Layer 3 of a small transformer language model trained on English Wikipedia (8 layers, counted from 0, width 128).
A neuron adds its activation times its output weights to the MLP's output. To switch it off is to set its activation to zero at one token and run the rest of the model.
A neuron's activation on a vector x is GELU(weights . x + bias), where the dot is the dot product.

Input weights of the MLP neurons that the questions are about. A number n stands for (n - 128) times 0.0039.
n7 (bias -0.038): 154, 105, 139, 188, 96, 95, 103, 134, 152, 119, 98, 128, 115, 146, 110, 122, 84, 135, 140, 104, 101, 119, 157, 143, 135, 107, 205, 70, 100, 133, 146, 115, 88, 149, 109, 148, 138, 106, 146, 101, 121, 182, 103, 151, 81, 172, 121, 135, 127, 96, 107, 89, 131, 167, 191, 140, 181, 136, 85, 114, 87, 93, 127, 106, 87, 155, 128, 127, 58, 121, 104, 133, 113, 100, 156, 142, 98, 128, 160, 172, 225, 103, 109, 148, 93, 118, 148, 122, 70, 163, 108, 109, 163, 133, 157, 113, 107, 114, 109, 94, 124, 117, 101, 101, 166, 89, 125, 126, 146, 154, 154, 194, 167, 107, 99, 168, 139, 248, 110, 129, 156, 169, 99, 141, 140, 196, 157, 76
n99 (bias -0.025): 103, 64, 93, 148, 86, 86, 117, 125, 166, 155, 154, 139, 152, 173, 112, 123, 121, 182, 223, 161, 132, 151, 142, 38, 217, 115, 124, 87, 195, 140, 155, 150, 170, 105, 150, 100, 99, 151, 16, 131, 148, 106, 115, 113, 72, 122, 163, 158, 133, 150, 111, 155, 142, 155, 129, 131, 120, 157, 152, 142, 120, 86, 169, 156, 151, 170, 132, 153, 118, 111, 157, 106, 118, 122, 153, 89, 131, 116, 125, 134, 129, 149, 102, 146, 145, 130, 113, 144, 112, 147, 165, 115, 69, 120, 144, 108, 118, 139, 70, 69, 194, 121, 155, 97, 153, 111, 166, 129, 132, 103, 94, 135, 116, 136, 93, 75, 160, 139, 64, 98, 67, 98, 112, 164, 112, 144, 145, 163
n188 (bias -0.062): 182, 134, 185, 106, 75, 146, 123, 84, 155, 184, 76, 123, 107, 155, 132, 129, 168, 124, 171, 59, 178, 133, 74, 130, 125, 137, 117, 174, 136, 174, 182, 123, 122, 123, 130, 174, 86, 120, 114, 138, 137, 133, 159, 122, 118, 190, 103, 152, 125, 109, 146, 129, 96, 133, 126, 110, 124, 145, 94, 160, 110, 194, 96, 135, 102, 132, 153, 139, 179, 137, 141, 149, 136, 102, 146, 117, 35, 113, 105, 85, 120, 157, 184, 106, 118, 119, 111, 138, 124, 129, 119, 104, 171, 159, 94, 131, 96, 110, 93, 121, 83, 118, 128, 114, 126, 174, 157, 136, 78, 148, 160, 124, 138, 103, 165, 122, 164, 73, 151, 76, 138, 222, 154, 151, 172, 90, 111, 131
n212 (bias -0.025): 152, 170, 103, 195, 106, 125, 134, 149, 141, 159, 107, 146, 125, 185, 174, 102, 108, 97, 111, 106, 142, 172, 114, 131, 95, 154, 103, 172, 122, 145, 145, 124, 126, 118, 105, 118, 107, 127, 158, 149, 124, 129, 133, 166, 172, 106, 139, 119, 104, 104, 132, 127, 147, 130, 168, 167, 117, 95, 119, 146, 200, 99, 94, 144, 124, 111, 112, 144, 134, 61, 159, 74, 161, 103, 120, 90, 125, 136, 142, 97, 153, 85, 106, 50, 131, 130, 136, 111, 148, 91, 132, 134, 160, 103, 109, 71, 117, 126, 139, 141, 137, 113, 71, 148, 102, 139, 89, 102, 124, 179, 149, 152, 165, 113, 161, 166, 119, 93, 124, 186, 137, 143, 168, 159, 124, 127, 110, 95
n301 (bias -0.034): 142, 139, 149, 108, 145, 122, 135, 129, 129, 116, 120, 132, 105, 125, 157, 139, 92, 155, 98, 143, 67, 116, 114, 126, 195, 161, 135, 114, 182, 142, 86, 143, 162, 143, 107, 94, 153, 180, 165, 111, 119, 130, 123, 88, 145, 127, 131, 193, 162, 142, 123, 86, 77, 166, 139, 86, 154, 29, 183, 89, 49, 86, 64, 179, 151, 129, 154, 135, 207, 158, 122, 134, 185, 104, 151, 76, 147, 114, 152, 156, 139, 125, 118, 79, 169, 86, 124, 65, 137, 142, 117, 140, 100, 152, 145, 113, 97, 115, 118, 131, 93, 133, 122, 133, 133, 107, 85, 135, 155, 156, 118, 177, 122, 196, 143, 110, 128, 169, 155, 124, 144, 137, 115, 133, 163, 24, 102, 80
n338 (bias -0.050): 154, 103, 100, 91, 128, 118, 81, 147, 160, 177, 123, 145, 141, 148, 152, 134, 124, 124, 139, 98, 106, 111, 109, 152, 130, 191, 81, 94, 172, 94, 139, 152, 201, 82, 112, 86, 99, 65, 116, 170, 124, 131, 162, 151, 195, 148, 143, 94, 100, 62, 154, 149, 159, 106, 90, 167, 164, 151, 146, 119, 198, 124, 132, 151, 137, 153, 143, 124, 155, 125, 115, 141, 180, 87, 152, 115, 70, 167, 103, 141, 172, 155, 149, 111, 114, 77, 84, 95, 99, 143, 125, 91, 143, 160, 117, 114, 193, 166, 127, 111, 116, 166, 102, 53, 138, 130, 110, 145, 116, 164, 124, 148, 145, 90, 122, 100, 199, 105, 91, 79, 152, 121, 100, 86, 88, 191, 100, 131
n451 (bias -0.024): 152, 120, 106, 134, 172, 97, 98, 157, 167, 141, 120, 149, 158, 123, 149, 160, 101, 95, 142, 141, 122, 182, 124, 127, 102, 128, 137, 153, 106, 136, 132, 134, 59, 140, 114, 131, 139, 144, 128, 121, 75, 101, 138, 120, 122, 114, 88, 199, 82, 70, 115, 142, 116, 123, 133, 157, 92, 103, 88, 163, 161, 182, 125, 80, 129, 126, 101, 115, 94, 148, 107, 136, 163, 105, 156, 209, 136, 146, 119, 75, 103, 188, 173, 156, 149, 147, 91, 89, 168, 99, 146, 124, 128, 96, 173, 69, 105, 134, 98, 148, 134, 145, 136, 110, 88, 144, 129, 154, 119, 122, 99, 137, 98, 72, 170, 224, 91, 147, 97, 165, 141, 93, 117, 115, 162, 108, 159, 114
n500 (bias -0.046): 127, 138, 134, 150, 116, 117, 135, 168, 146, 191, 157, 121, 90, 165, 93, 48, 143, 92, 111, 163, 159, 157, 145, 134, 92, 125, 173, 126, 139, 122, 140, 115, 126, 156, 117, 73, 115, 108, 110, 131, 106, 91, 147, 99, 148, 139, 113, 98, 58, 70, 94, 120, 124, 160, 171, 110, 139, 134, 157, 111, 109, 101, 168, 141, 149, 103, 155, 131, 108, 135, 203, 135, 154, 121, 74, 138, 120, 176, 61, 88, 147, 99, 151, 98, 139, 157, 121, 90, 136, 143, 118, 164, 170, 142, 170, 149, 147, 104, 96, 150, 160, 127, 155, 83, 142, 117, 154, 115, 190, 155, 136, 163, 122, 139, 108, 96, 191, 116, 172, 154, 64, 102, 71, 119, 74, 135, 147, 61

Output weights of the MLP neurons that the questions are about. A number n stands for (n - 128) times 0.0014.
n7: 110, 103, 64, 154, 121, 169, 86, 167, 138, 142, 169, 127, 196, 125, 58, 121, 40, 168, 241, 109, 107, 97, 145, 150, 125, 169, 138, 93, 69, 73, 154, 122, 173, 81, 112, 144, 120, 195, 83, 114, 142, 51, 51, 94, 58, 185, 101, 224, 92, 91, 139, 45, 182, 233, 66, 119, 131, 131, 117, 67, 188, 138, 146, 188, 165, 111, 155, 156, 173, 148, 188, 112, 93, 174, 99, 163, 149, 128, 30, 65, 227, 168, 157, 116, 174, 173, 76, 115, 120, 152, 76, 168, 192, 85, 21, 37, 189, 157, 70, 220, 125, 98, 176, 145, 55, 158, 104, 194, 84, 199, 118, 101, 28, 59, 137, 146, 115, 97, 47, 173, 107, 124, 95, 108, 139, 148, 156, 242
n99: 112, 164, 162, 118, 93, 196, 104, 132, 135, 111, 74, 170, 96, 141, 117, 98, 138, 106, 67, 73, 220, 167, 170, 106, 108, 89, 136, 155, 216, 114, 85, 103, 86, 124, 107, 59, 196, 104, 180, 187, 99, 105, 169, 194, 157, 92, 101, 137, 14, 88, 110, 81, 81, 135, 106, 142, 218, 107, 157, 123, 115, 210, 68, 65, 114, 26, 168, 199, 138, 200, 131, 128, 86, 148, 126, 153, 115, 172, 202, 159, 68, 113, 79, 101, 77, 134, 176, 132, 80, 167, 148, 147, 167, 134, 90, 153, 70, 160, 117, 143, 147, 168, 174, 155, 92, 105, 158, 44, 136, 205, 108, 109, 140, 65, 201, 127, 211, 105, 205, 121, 130, 101, 111, 75, 97, 154, 136, 24
n188: 146, 68, 204, 79, 189, 202, 102, 128, 109, 108, 143, 112, 129, 181, 91, 115, 62, 179, 86, 122, 181, 105, 156, 199, 130, 123, 119, 139, 120, 79, 76, 146, 141, 79, 127, 99, 189, 179, 132, 205, 122, 172, 73, 155, 64, 86, 160, 55, 137, 99, 184, 114, 163, 116, 156, 132, 90, 205, 129, 137, 78, 106, 83, 44, 143, 72, 98, 122, 11, 132, 141, 63, 102, 140, 111, 35, 204, 89, 79, 172, 91, 151, 197, 124, 140, 23, 226, 193, 123, 97, 161, 82, 137, 127, 116, 167, 103, 236, 118, 159, 196, 150, 121, 183, 119, 79, 151, 215, 160, 102, 105, 117, 127, 128, 89, 109, 161, 153, 99, 133, 112, 166, 101, 155, 110, 105, 122, 188
n212: 84, 125, 108, 190, 97, 172, 111, 179, 145, 107, 82, 162, 96, 222, 64, 127, 106, 127, 82, 138, 27, 143, 69, 196, 133, 84, 83, 138, 110, 164, 92, 144, 163, 128, 105, 72, 119, 114, 133, 122, 151, 174, 109, 210, 188, 138, 95, 150, 143, 98, 97, 108, 45, 94, 52, 139, 101, 160, 48, 204, 22, 95, 124, 45, 179, 116, 140, 183, 196, 121, 59, 104, 171, 114, 102, 124, 137, 170, 115, 138, 68, 39, 180, 184, 207, 123, 217, 157, 103, 146, 128, 159, 193, 145, 17, 88, 150, 98, 168, 155, 96, 146, 152, 194, 141, 173, 91, 107, 108, 102, 112, 184, 103, 101, 84, 122, 95, 83, 192, 230, 110, 209, 56, 143, 29, 75, 209, 177
n301: 81, 94, 162, 21, 200, 86, 132, 151, 154, 100, 130, 168, 140, 187, 44, 115, 103, 124, 184, 101, 226, 151, 146, 177, 107, 134, 153, 204, 127, 92, 159, 173, 87, 141, 109, 86, 106, 170, 73, 148, 145, 162, 160, 179, 86, 55, 133, 128, 75, 201, 162, 144, 104, 132, 100, 120, 137, 167, 89, 107, 119, 138, 230, 102, 86, 96, 121, 114, 60, 88, 68, 209, 122, 145, 142, 181, 78, 94, 36, 176, 112, 83, 140, 94, 131, 222, 191, 138, 79, 60, 156, 107, 101, 102, 152, 177, 133, 179, 133, 126, 96, 82, 194, 142, 127, 149, 93, 50, 91, 48, 127, 94, 115, 85, 107, 135, 161, 190, 110, 119, 58, 162, 114, 176, 154, 167, 145, 210
n338: 91, 128, 120, 153, 132, 183, 161, 207, 75, 174, 91, 60, 124, 86, 173, 96, 175, 99, 106, 137, 64, 141, 161, 124, 67, 138, 58, 114, 89, 114, 134, 202, 161, 118, 110, 64, 150, 39, 169, 189, 218, 120, 98, 83, 201, 69, 180, 138, 159, 208, 101, 114, 151, 135, 136, 84, 113, 161, 181, 152, 196, 84, 122, 55, 135, 121, 106, 136, 105, 136, 134, 172, 126, 117, 174, 93, 151, 175, 62, 100, 91, 120, 140, 179, 100, 92, 206, 58, 193, 140, 93, 216, 103, 171, 121, 169, 181, 94, 103, 128, 116, 167, 212, 121, 155, 115, 124, 145, 111, 98, 189, 132, 176, 67, 59, 160, 181, 87, 82, 76, 157, 187, 142, 75, 17, 104, 89, 147
n451: 42, 136, 125, 177, 109, 159, 122, 54, 137, 173, 127, 192, 106, 123, 77, 158, 159, 161, 66, 152, 140, 116, 136, 139, 123, 166, 78, 214, 84, 80, 71, 96, 155, 168, 126, 150, 144, 174, 110, 146, 123, 118, 134, 122, 128, 162, 147, 114, 180, 129, 120, 163, 120, 140, 151, 163, 107, 140, 191, 50, 114, 125, 127, 125, 154, 158, 149, 78, 143, 142, 148, 146, 61, 124, 153, 58, 112, 108, 128, 174, 112, 87, 120, 99, 152, 93, 200, 166, 79, 126, 113, 152, 83, 135, 130, 196, 156, 62, 165, 114, 116, 124, 114, 150, 148, 104, 151, 77, 96, 132, 134, 114, 172, 88, 42, 88, 179, 163, 124, 121, 136, 118, 97, 145, 149, 134, 75, 157
n500: 143, 66, 123, 124, 129, 147, 240, 182, 68, 83, 129, 135, 61, 177, 107, 153, 84, 104, 114, 117, 71, 57, 96, 139, 104, 140, 70, 155, 110, 159, 84, 101, 144, 160, 141, 131, 97, 80, 168, 148, 150, 145, 93, 120, 128, 153, 23, 180, 160, 156, 96, 169, 229, 35, 95, 159, 191, 151, 87, 91, 170, 158, 130, 81, 89, 151, 141, 108, 135, 86, 145, 139, 155, 126, 138, 34, 120, 90, 120, 107, 34, 229, 168, 119, 153, 149, 187, 165, 138, 107, 122, 185, 144, 60, 150, 111, 125, 150, 117, 148, 150, 99, 133, 90, 131, 190, 105, 112, 88, 106, 126, 131, 157, 127, 184, 158, 157, 164, 137, 84, 183, 153, 144, 156, 144, 125, 142, 92

Each question names a token from some text and the token that comes next. It shows the vector x that enters the MLP there. A number n stands for (n - 128) times 0.039.

Then comes g, the gradient of the next token's log-probability with respect to the MLP's output, scaled to length 1. A neuron's effect is roughly proportional to its activation times (output weights . g). A number n stands for (n - 128) times 0.0027.

" der", then "ives"
x: 130, 186, 55, 142, 135, 151, 118, 111, 129, 128, 119, 139, 136, 73, 140, 142, 147, 107, 122, 154, 85, 133, 143, 136, 98, 87, 93, 121, 105, 138, 98, 126, 109, 106, 157, 184, 99, 134, 156, 161, 100, 153, 180, 111, 121, 91, 107, 139, 158, 117, 102, 129, 106, 93, 127, 138, 182, 136, 87, 172, 127, 147, 155, 138, 129, 99, 146, 115, 133, 117, 119, 123, 147, 100, 94, 136, 157, 88, 129, 115, 73, 145, 151, 155, 108, 132, 164, 121, 147, 150, 134, 170, 163, 133, 109, 168, 147, 79, 134, 119, 126, 104, 126, 147, 150, 153, 142, 159, 136, 117, 132, 86, 75, 172, 131, 128, 116, 115, 95, 140, 124, 149, 164, 104, 121, 108, 97, 134
g: 116, 84, 126, 141, 126, 131, 126, 105, 147, 124, 77, 116, 126, 95, 49, 156, 68, 151, 162, 200, 188, 135, 103, 152, 85, 125, 151, 128, 111, 140, 162, 146, 189, 92, 134, 105, 153, 188, 165, 144, 96, 131, 139, 152, 154, 117, 150, 165, 129, 68, 156, 103, 143, 129, 121, 147, 144, 166, 175, 84, 99, 149, 115, 66, 114, 113, 185, 124, 130, 115, 147, 189, 107, 189, 147, 87, 127, 98, 103, 174, 108, 81, 127, 109, 127, 187, 187, 77, 161, 141, 132, 144, 139, 129, 106, 142, 146, 126, 146, 50, 141, 57, 65, 185, 173, 72, 141, 81, 79, 112, 153, 127, 101, 136, 85, 147, 158, 160, 99, 137, 113, 130, 116, 116, 105, 148, 105, 110
Switching off which neuron hurts the next token most? n451

"ts", then " and"
x: 144, 139, 115, 150, 124, 130, 102, 156, 107, 114, 99, 113, 109, 104, 179, 192, 164, 86, 110, 180, 91, 123, 167, 117, 115, 106, 64, 66, 135, 130, 125, 123, 133, 136, 126, 165, 127, 103, 159, 154, 113, 140, 147, 151, 108, 113, 80, 123, 121, 167, 130, 134, 108, 116, 103, 141, 189, 148, 93, 140, 130, 124, 197, 90, 133, 106, 135, 104, 150, 130, 128, 118, 158, 145, 99, 141, 116, 133, 140, 82, 131, 142, 125, 146, 136, 128, 143, 109, 133, 104, 151, 147, 125, 144, 128, 155, 144, 140, 120, 161, 101, 88, 130, 131, 103, 128, 127, 157, 132, 85, 105, 131, 127, 214, 142, 127, 104, 116, 104, 133, 152, 144, 181, 86, 108, 114, 114, 115
g: 89, 107, 159, 142, 137, 133, 142, 112, 104, 127, 127, 114, 175, 143, 51, 148, 197, 83, 124, 117, 109, 117, 122, 152, 133, 157, 148, 157, 74, 116, 154, 134, 155, 139, 80, 147, 129, 150, 89, 154, 214, 73, 78, 129, 133, 180, 105, 87, 134, 111, 115, 120, 168, 129, 96, 98, 155, 94, 246, 123, 114, 132, 123, 59, 185, 152, 176, 100, 139, 142, 178, 123, 157, 78, 154, 124, 102, 135, 107, 93, 131, 118, 69, 134, 178, 138, 102, 131, 146, 119, 133, 123, 59, 70, 140, 174, 133, 152, 110, 128, 157, 122, 146, 136, 118, 109, 127, 70, 92, 85, 98, 111, 130, 173, 139, 131, 121, 197, 76, 145, 117, 84, 175, 166, 138, 159, 125, 138
Switching off which neuron hurts the next token most? n451

" Char", then "le"
x: 127, 139, 83, 159, 114, 137, 149, 147, 127, 123, 145, 126, 120, 105, 155, 102, 141, 68, 107, 101, 68, 128, 107, 120, 109, 108, 145, 88, 129, 137, 103, 121, 145, 144, 139, 159, 130, 130, 169, 149, 128, 145, 142, 125, 90, 70, 114, 125, 112, 166, 117, 113, 106, 101, 134, 120, 186, 166, 138, 138, 166, 108, 145, 104, 169, 94, 123, 121, 138, 94, 176, 141, 164, 144, 99, 144, 136, 155, 131, 121, 107, 83, 112, 126, 104, 137, 144, 160, 152, 119, 110, 131, 124, 159, 112, 158, 142, 124, 120, 128, 95, 115, 155, 119, 172, 149, 157, 163, 151, 65, 119, 79, 146, 153, 106, 80, 131, 107, 101, 135, 135, 133, 178, 111, 119, 80, 147, 177
g: 137, 82, 184, 115, 174, 198, 118, 162, 196, 132, 193, 109, 105, 95, 155, 139, 106, 146, 148, 86, 75, 101, 47, 170, 142, 128, 43, 141, 167, 139, 128, 110, 98, 154, 129, 54, 167, 193, 154, 164, 137, 141, 108, 104, 98, 155, 133, 148, 135, 115, 116, 97, 141, 103, 144, 114, 118, 135, 114, 143, 116, 151, 143, 119, 107, 182, 145, 122, 134, 176, 159, 85, 139, 158, 109, 71, 173, 110, 97, 90, 94, 159, 180, 143, 113, 124, 143, 139, 132, 73, 46, 97, 126, 125, 93, 87, 124, 133, 104, 148, 126, 140, 147, 94, 122, 106, 126, 116, 165, 114, 108, 105, 81, 92, 103, 164, 142, 164, 86, 193, 154, 160, 177, 147, 79, 176, 125, 120
Switching off which neuron hurts the next token most? n500

"u", then "ham"
x: 125, 132, 109, 156, 108, 120, 166, 137, 107, 89, 134, 105, 116, 117, 136, 144, 149, 108, 107, 170, 96, 135, 144, 142, 59, 102, 101, 83, 106, 164, 108, 143, 102, 155, 110, 154, 90, 106, 127, 156, 106, 145, 151, 160, 124, 79, 136, 121, 134, 114, 139, 86, 126, 129, 125, 140, 203, 130, 81, 122, 128, 124, 141, 122, 162, 115, 147, 114, 142, 119, 141, 120, 233, 119, 120, 176, 127, 143, 138, 105, 101, 146, 116, 127, 141, 137, 147, 133, 110, 98, 143, 146, 124, 123, 131, 176, 149, 73, 160, 150, 113, 111, 150, 109, 135, 147, 126, 159, 140, 67, 123, 95, 110, 169, 127, 113, 148, 127, 129, 104, 143, 127, 185, 90, 119, 103, 137, 127
g: 88, 113, 106, 83, 179, 149, 43, 81, 172, 180, 155, 120, 121, 109, 167, 109, 134, 135, 165, 127, 108, 74, 127, 72, 91, 106, 102, 129, 93, 111, 111, 91, 199, 133, 128, 142, 111, 130, 111, 138, 154, 108, 57, 142, 130, 138, 154, 163, 109, 100, 149, 93, 177, 120, 94, 123, 121, 138, 141, 129, 74, 168, 152, 124, 182, 100, 146, 129, 138, 135, 127, 191, 116, 84, 159, 145, 100, 95, 184, 101, 103, 179, 175, 151, 174, 138, 137, 90, 155, 78, 74, 128, 124, 148, 77, 143, 214, 126, 123, 164, 114, 105, 87, 98, 128, 107, 147, 98, 102, 80, 115, 196, 127, 196, 138, 152, 133, 170, 147, 123, 127, 133, 163, 170, 143, 65, 139, 145
Switching off which neuron hurts the next token most? n500

"==\n", then "B"
x: 150, 137, 122, 164, 117, 131, 143, 175, 95, 117, 96, 90, 140, 80, 99, 145, 68, 71, 130, 161, 71, 90, 169, 132, 112, 92, 156, 59, 109, 152, 161, 146, 116, 158, 123, 144, 142, 144, 131, 163, 120, 143, 146, 171, 122, 123, 141, 132, 135, 112, 126, 128, 139, 118, 134, 100, 152, 140, 122, 105, 110, 128, 150, 90, 143, 136, 166, 112, 156, 96, 110, 89, 137, 159, 108, 157, 137, 83, 132, 125, 136, 97, 133, 146, 140, 130, 117, 133, 139, 145, 108, 169, 111, 136, 99, 170, 139, 122, 94, 109, 122, 126, 126, 128, 167, 149, 136, 158, 132, 89, 128, 98, 137, 135, 89, 114, 141, 124, 97, 130, 174, 180, 152, 116, 141, 109, 124, 142
g: 126, 109, 120, 143, 120, 140, 160, 93, 128, 159, 100, 192, 114, 181, 140, 88, 129, 109, 160, 175, 121, 156, 90, 147, 184, 152, 133, 129, 113, 146, 137, 140, 93, 88, 141, 169, 110, 184, 55, 191, 150, 141, 110, 120, 119, 173, 108, 218, 71, 123, 175, 86, 134, 162, 89, 137, 131, 84, 122, 149, 162, 78, 140, 147, 128, 131, 82, 128, 129, 156, 132, 109, 123, 122, 143, 106, 154, 106, 76, 77, 72, 132, 135, 77, 149, 106, 103, 65, 99, 111, 113, 108, 222, 111, 125, 83, 177, 124, 141, 114, 186, 76, 130, 124, 163, 175, 102, 122, 158, 62, 118, 89, 153, 150, 98, 185, 149, 144, 134, 87, 113, 125, 154, 111, 154, 151, 83, 125
Switching off which neuron hurts the next token most? n7

" Sc", then "i"
x: 133, 133, 106, 171, 127, 131, 128, 142, 133, 114, 126, 107, 118, 101, 143, 139, 172, 87, 129, 156, 99, 111, 161, 106, 140, 104, 96, 140, 123, 142, 129, 149, 104, 120, 116, 150, 113, 115, 145, 157, 115, 159, 129, 114, 117, 80, 107, 108, 127, 125, 91, 142, 98, 127, 103, 149, 188, 163, 94, 118, 141, 150, 179, 98, 161, 102, 141, 96, 133, 93, 174, 127, 141, 115, 105, 181, 146, 141, 124, 85, 110, 144, 146, 150, 121, 118, 149, 199, 152, 91, 114, 107, 143, 129, 134, 139, 169, 107, 129, 134, 130, 83, 153, 116, 106, 149, 99, 129, 147, 57, 129, 128, 158, 181, 143, 131, 92, 97, 86, 139, 132, 133, 197, 96, 140, 101, 150, 115
g: 132, 120, 155, 147, 79, 96, 142, 121, 103, 142, 195, 68, 139, 117, 153, 148, 96, 149, 130, 159, 122, 61, 133, 163, 120, 157, 108, 120, 55, 139, 141, 114, 161, 131, 146, 93, 182, 148, 65, 117, 146, 188, 218, 135, 101, 128, 114, 118, 90, 169, 150, 89, 121, 151, 92, 99, 89, 88, 206, 150, 149, 110, 198, 96, 109, 105, 116, 121, 148, 86, 140, 114, 122, 97, 196, 67, 106, 105, 133, 141, 117, 188, 94, 151, 184, 128, 104, 110, 139, 185, 106, 147, 108, 125, 121, 128, 160, 142, 92, 101, 135, 101, 114, 185, 119, 72, 101, 55, 151, 118, 151, 132, 94, 106, 154, 145, 152, 185, 122, 154, 169, 145, 138, 111, 107, 151, 76, 146
Switching off which neuron hurts the next token most? n451

" F", then "em"
x: 133, 126, 55, 145, 127, 118, 175, 150, 134, 57, 125, 149, 124, 104, 121, 137, 125, 112, 134, 136, 107, 131, 119, 134, 97, 107, 109, 96, 110, 142, 130, 157, 128, 130, 141, 127, 123, 145, 144, 182, 116, 162, 152, 134, 97, 116, 119, 132, 144, 117, 95, 169, 103, 107, 110, 144, 182, 169, 105, 145, 154, 103, 155, 133, 127, 89, 128, 98, 149, 96, 152, 120, 185, 120, 113, 162, 112, 131, 113, 124, 90, 93, 140, 139, 134, 123, 166, 135, 164, 85, 129, 157, 105, 148, 115, 148, 159, 106, 92, 130, 136, 93, 160, 137, 123, 133, 102, 140, 146, 70, 114, 119, 132, 180, 121, 91, 108, 128, 97, 183, 156, 105, 183, 111, 106, 127, 138, 128
g: 101, 159, 63, 143, 179, 136, 139, 142, 101, 41, 73, 112, 116, 74, 97, 116, 210, 147, 133, 115, 130, 79, 122, 133, 112, 128, 132, 108, 186, 117, 163, 150, 107, 169, 121, 139, 134, 111, 89, 115, 140, 124, 168, 157, 119, 224, 145, 110, 106, 124, 94, 144, 144, 115, 128, 95, 134, 121, 107, 165, 98, 134, 134, 102, 206, 123, 120, 153, 115, 170, 152, 82, 112, 102, 95, 92, 117, 86, 70, 140, 128, 123, 169, 155, 133, 152, 118, 182, 129, 157, 184, 193, 141, 104, 151, 127, 78, 57, 188, 137, 158, 165, 105, 144, 116, 103, 72, 89, 157, 106, 103, 149, 98, 184, 146, 168, 145, 124, 83, 191, 141, 152, 113, 119, 96, 122, 104, 114
Switching off which neuron hurts the next token most? n212

" com", then "ment"
x: 136, 171, 90, 142, 101, 127, 141, 108, 119, 133, 105, 101, 120, 51, 112, 154, 152, 107, 142, 111, 97, 128, 186, 113, 64, 130, 94, 108, 127, 145, 119, 107, 107, 146, 145, 154, 93, 135, 150, 195, 134, 130, 161, 125, 119, 104, 140, 123, 160, 117, 112, 143, 120, 118, 79, 136, 153, 169, 111, 163, 112, 152, 154, 125, 142, 103, 138, 114, 120, 110, 133, 127, 134, 131, 81, 107, 145, 131, 160, 154, 93, 105, 113, 135, 94, 138, 159, 109, 176, 150, 127, 111, 133, 152, 98, 182, 127, 84, 109, 153, 132, 113, 150, 143, 130, 144, 80, 146, 114, 122, 142, 101, 105, 202, 142, 91, 113, 133, 108, 164, 137, 153, 170, 106, 134, 92, 123, 145
g: 98, 102, 150, 90, 128, 173, 183, 123, 113, 182, 88, 89, 56, 109, 134, 172, 155, 210, 120, 85, 164, 67, 85, 166, 134, 141, 147, 108, 103, 74, 142, 144, 191, 153, 141, 148, 123, 153, 162, 135, 149, 68, 80, 115, 133, 150, 151, 91, 101, 111, 165, 85, 96, 92, 106, 137, 83, 165, 102, 122, 83, 128, 151, 108, 137, 96, 185, 168, 111, 162, 132, 142, 84, 138, 110, 101, 132, 170, 83, 147, 123, 157, 121, 108, 160, 88, 126, 82, 127, 151, 114, 150, 164, 127, 85, 98, 158, 122, 201, 74, 92, 188, 123, 108, 187, 180, 148, 120, 103, 131, 163, 96, 141, 129, 151, 122, 143, 115, 162, 117, 91, 129, 89, 137, 103, 147, 127, 202
Which neuron, switched off, raises the next token's probability most? n212

"In", then " "
x: 146, 141, 102, 167, 121, 164, 118, 170, 129, 84, 73, 108, 135, 96, 129, 138, 126, 57, 139, 163, 106, 91, 160, 99, 122, 112, 141, 103, 128, 114, 123, 144, 105, 176, 125, 160, 100, 136, 170, 187, 139, 159, 99, 170, 117, 120, 122, 95, 107, 138, 116, 109, 107, 107, 119, 106, 186, 155, 106, 132, 139, 105, 166, 120, 179, 108, 129, 113, 109, 118, 143, 128, 108, 128, 79, 130, 154, 120, 152, 142, 118, 98, 143, 100, 123, 123, 126, 160, 133, 116, 130, 157, 129, 181, 83, 156, 135, 106, 121, 136, 125, 123, 137, 124, 165, 148, 134, 149, 158, 96, 125, 121, 132, 122, 105, 99, 112, 117, 128, 89, 164, 144, 146, 107, 150, 94, 159, 130
g: 146, 179, 95, 102, 129, 109, 143, 117, 120, 97, 155, 70, 139, 71, 160, 147, 105, 142, 157, 173, 82, 125, 130, 132, 140, 141, 134, 176, 197, 115, 101, 150, 113, 161, 94, 103, 127, 127, 86, 107, 69, 208, 172, 87, 164, 77, 140, 86, 151, 148, 84, 134, 105, 149, 203, 150, 132, 113, 167, 96, 111, 127, 144, 68, 108, 162, 120, 89, 164, 95, 140, 149, 118, 76, 107, 131, 160, 55, 154, 181, 91, 131, 154, 114, 149, 114, 61, 117, 156, 128, 124, 126, 120, 144, 160, 111, 142, 141, 151, 138, 128, 78, 118, 161, 117, 221, 116, 147, 121, 111, 181, 152, 107, 136, 152, 79, 111, 117, 136, 196, 93, 155, 132, 165, 107, 60, 144, 82
Which neuron, switched off, raises the next token's probability most? n7

" and", then " active"
x: 114, 151, 104, 178, 109, 137, 149, 149, 120, 126, 71, 103, 129, 142, 117, 133, 172, 110, 143, 137, 70, 114, 149, 80, 130, 81, 103, 42, 121, 119, 119, 125, 115, 116, 149, 113, 141, 141, 138, 165, 127, 156, 108, 111, 103, 118, 148, 100, 183, 143, 88, 100, 161, 90, 121, 142, 153, 165, 112, 139, 109, 153, 170, 130, 141, 103, 154, 104, 122, 124, 117, 120, 152, 156, 127, 123, 118, 118, 133, 140, 123, 118, 157, 158, 130, 83, 150, 143, 140, 107, 137, 154, 119, 155, 154, 156, 130, 94, 117, 108, 106, 99, 119, 117, 149, 182, 141, 106, 151, 69, 113, 90, 119, 170, 134, 124, 153, 108, 124, 136, 160, 147, 150, 113, 144, 121, 161, 142
g: 51, 106, 140, 153, 84, 123, 115, 78, 69, 145, 110, 79, 146, 173, 154, 98, 146, 100, 126, 193, 87, 118, 103, 145, 115, 103, 137, 132, 93, 137, 132, 146, 129, 123, 141, 80, 87, 160, 196, 143, 98, 109, 126, 137, 164, 144, 112, 230, 119, 91, 163, 155, 111, 126, 110, 130, 134, 111, 124, 87, 159, 175, 114, 149, 108, 100, 173, 148, 102, 102, 185, 123, 125, 148, 156, 111, 173, 157, 158, 167, 153, 192, 153, 124, 169, 121, 162, 44, 105, 117, 156, 159, 214, 128, 112, 101, 174, 162, 134, 171, 109, 113, 182, 113, 141, 130, 126, 59, 78, 148, 137, 97, 139, 109, 136, 94, 127, 76, 103, 90, 114, 99, 103, 147, 153, 94, 89, 118
Switching off which neuron hurts the next token most? n99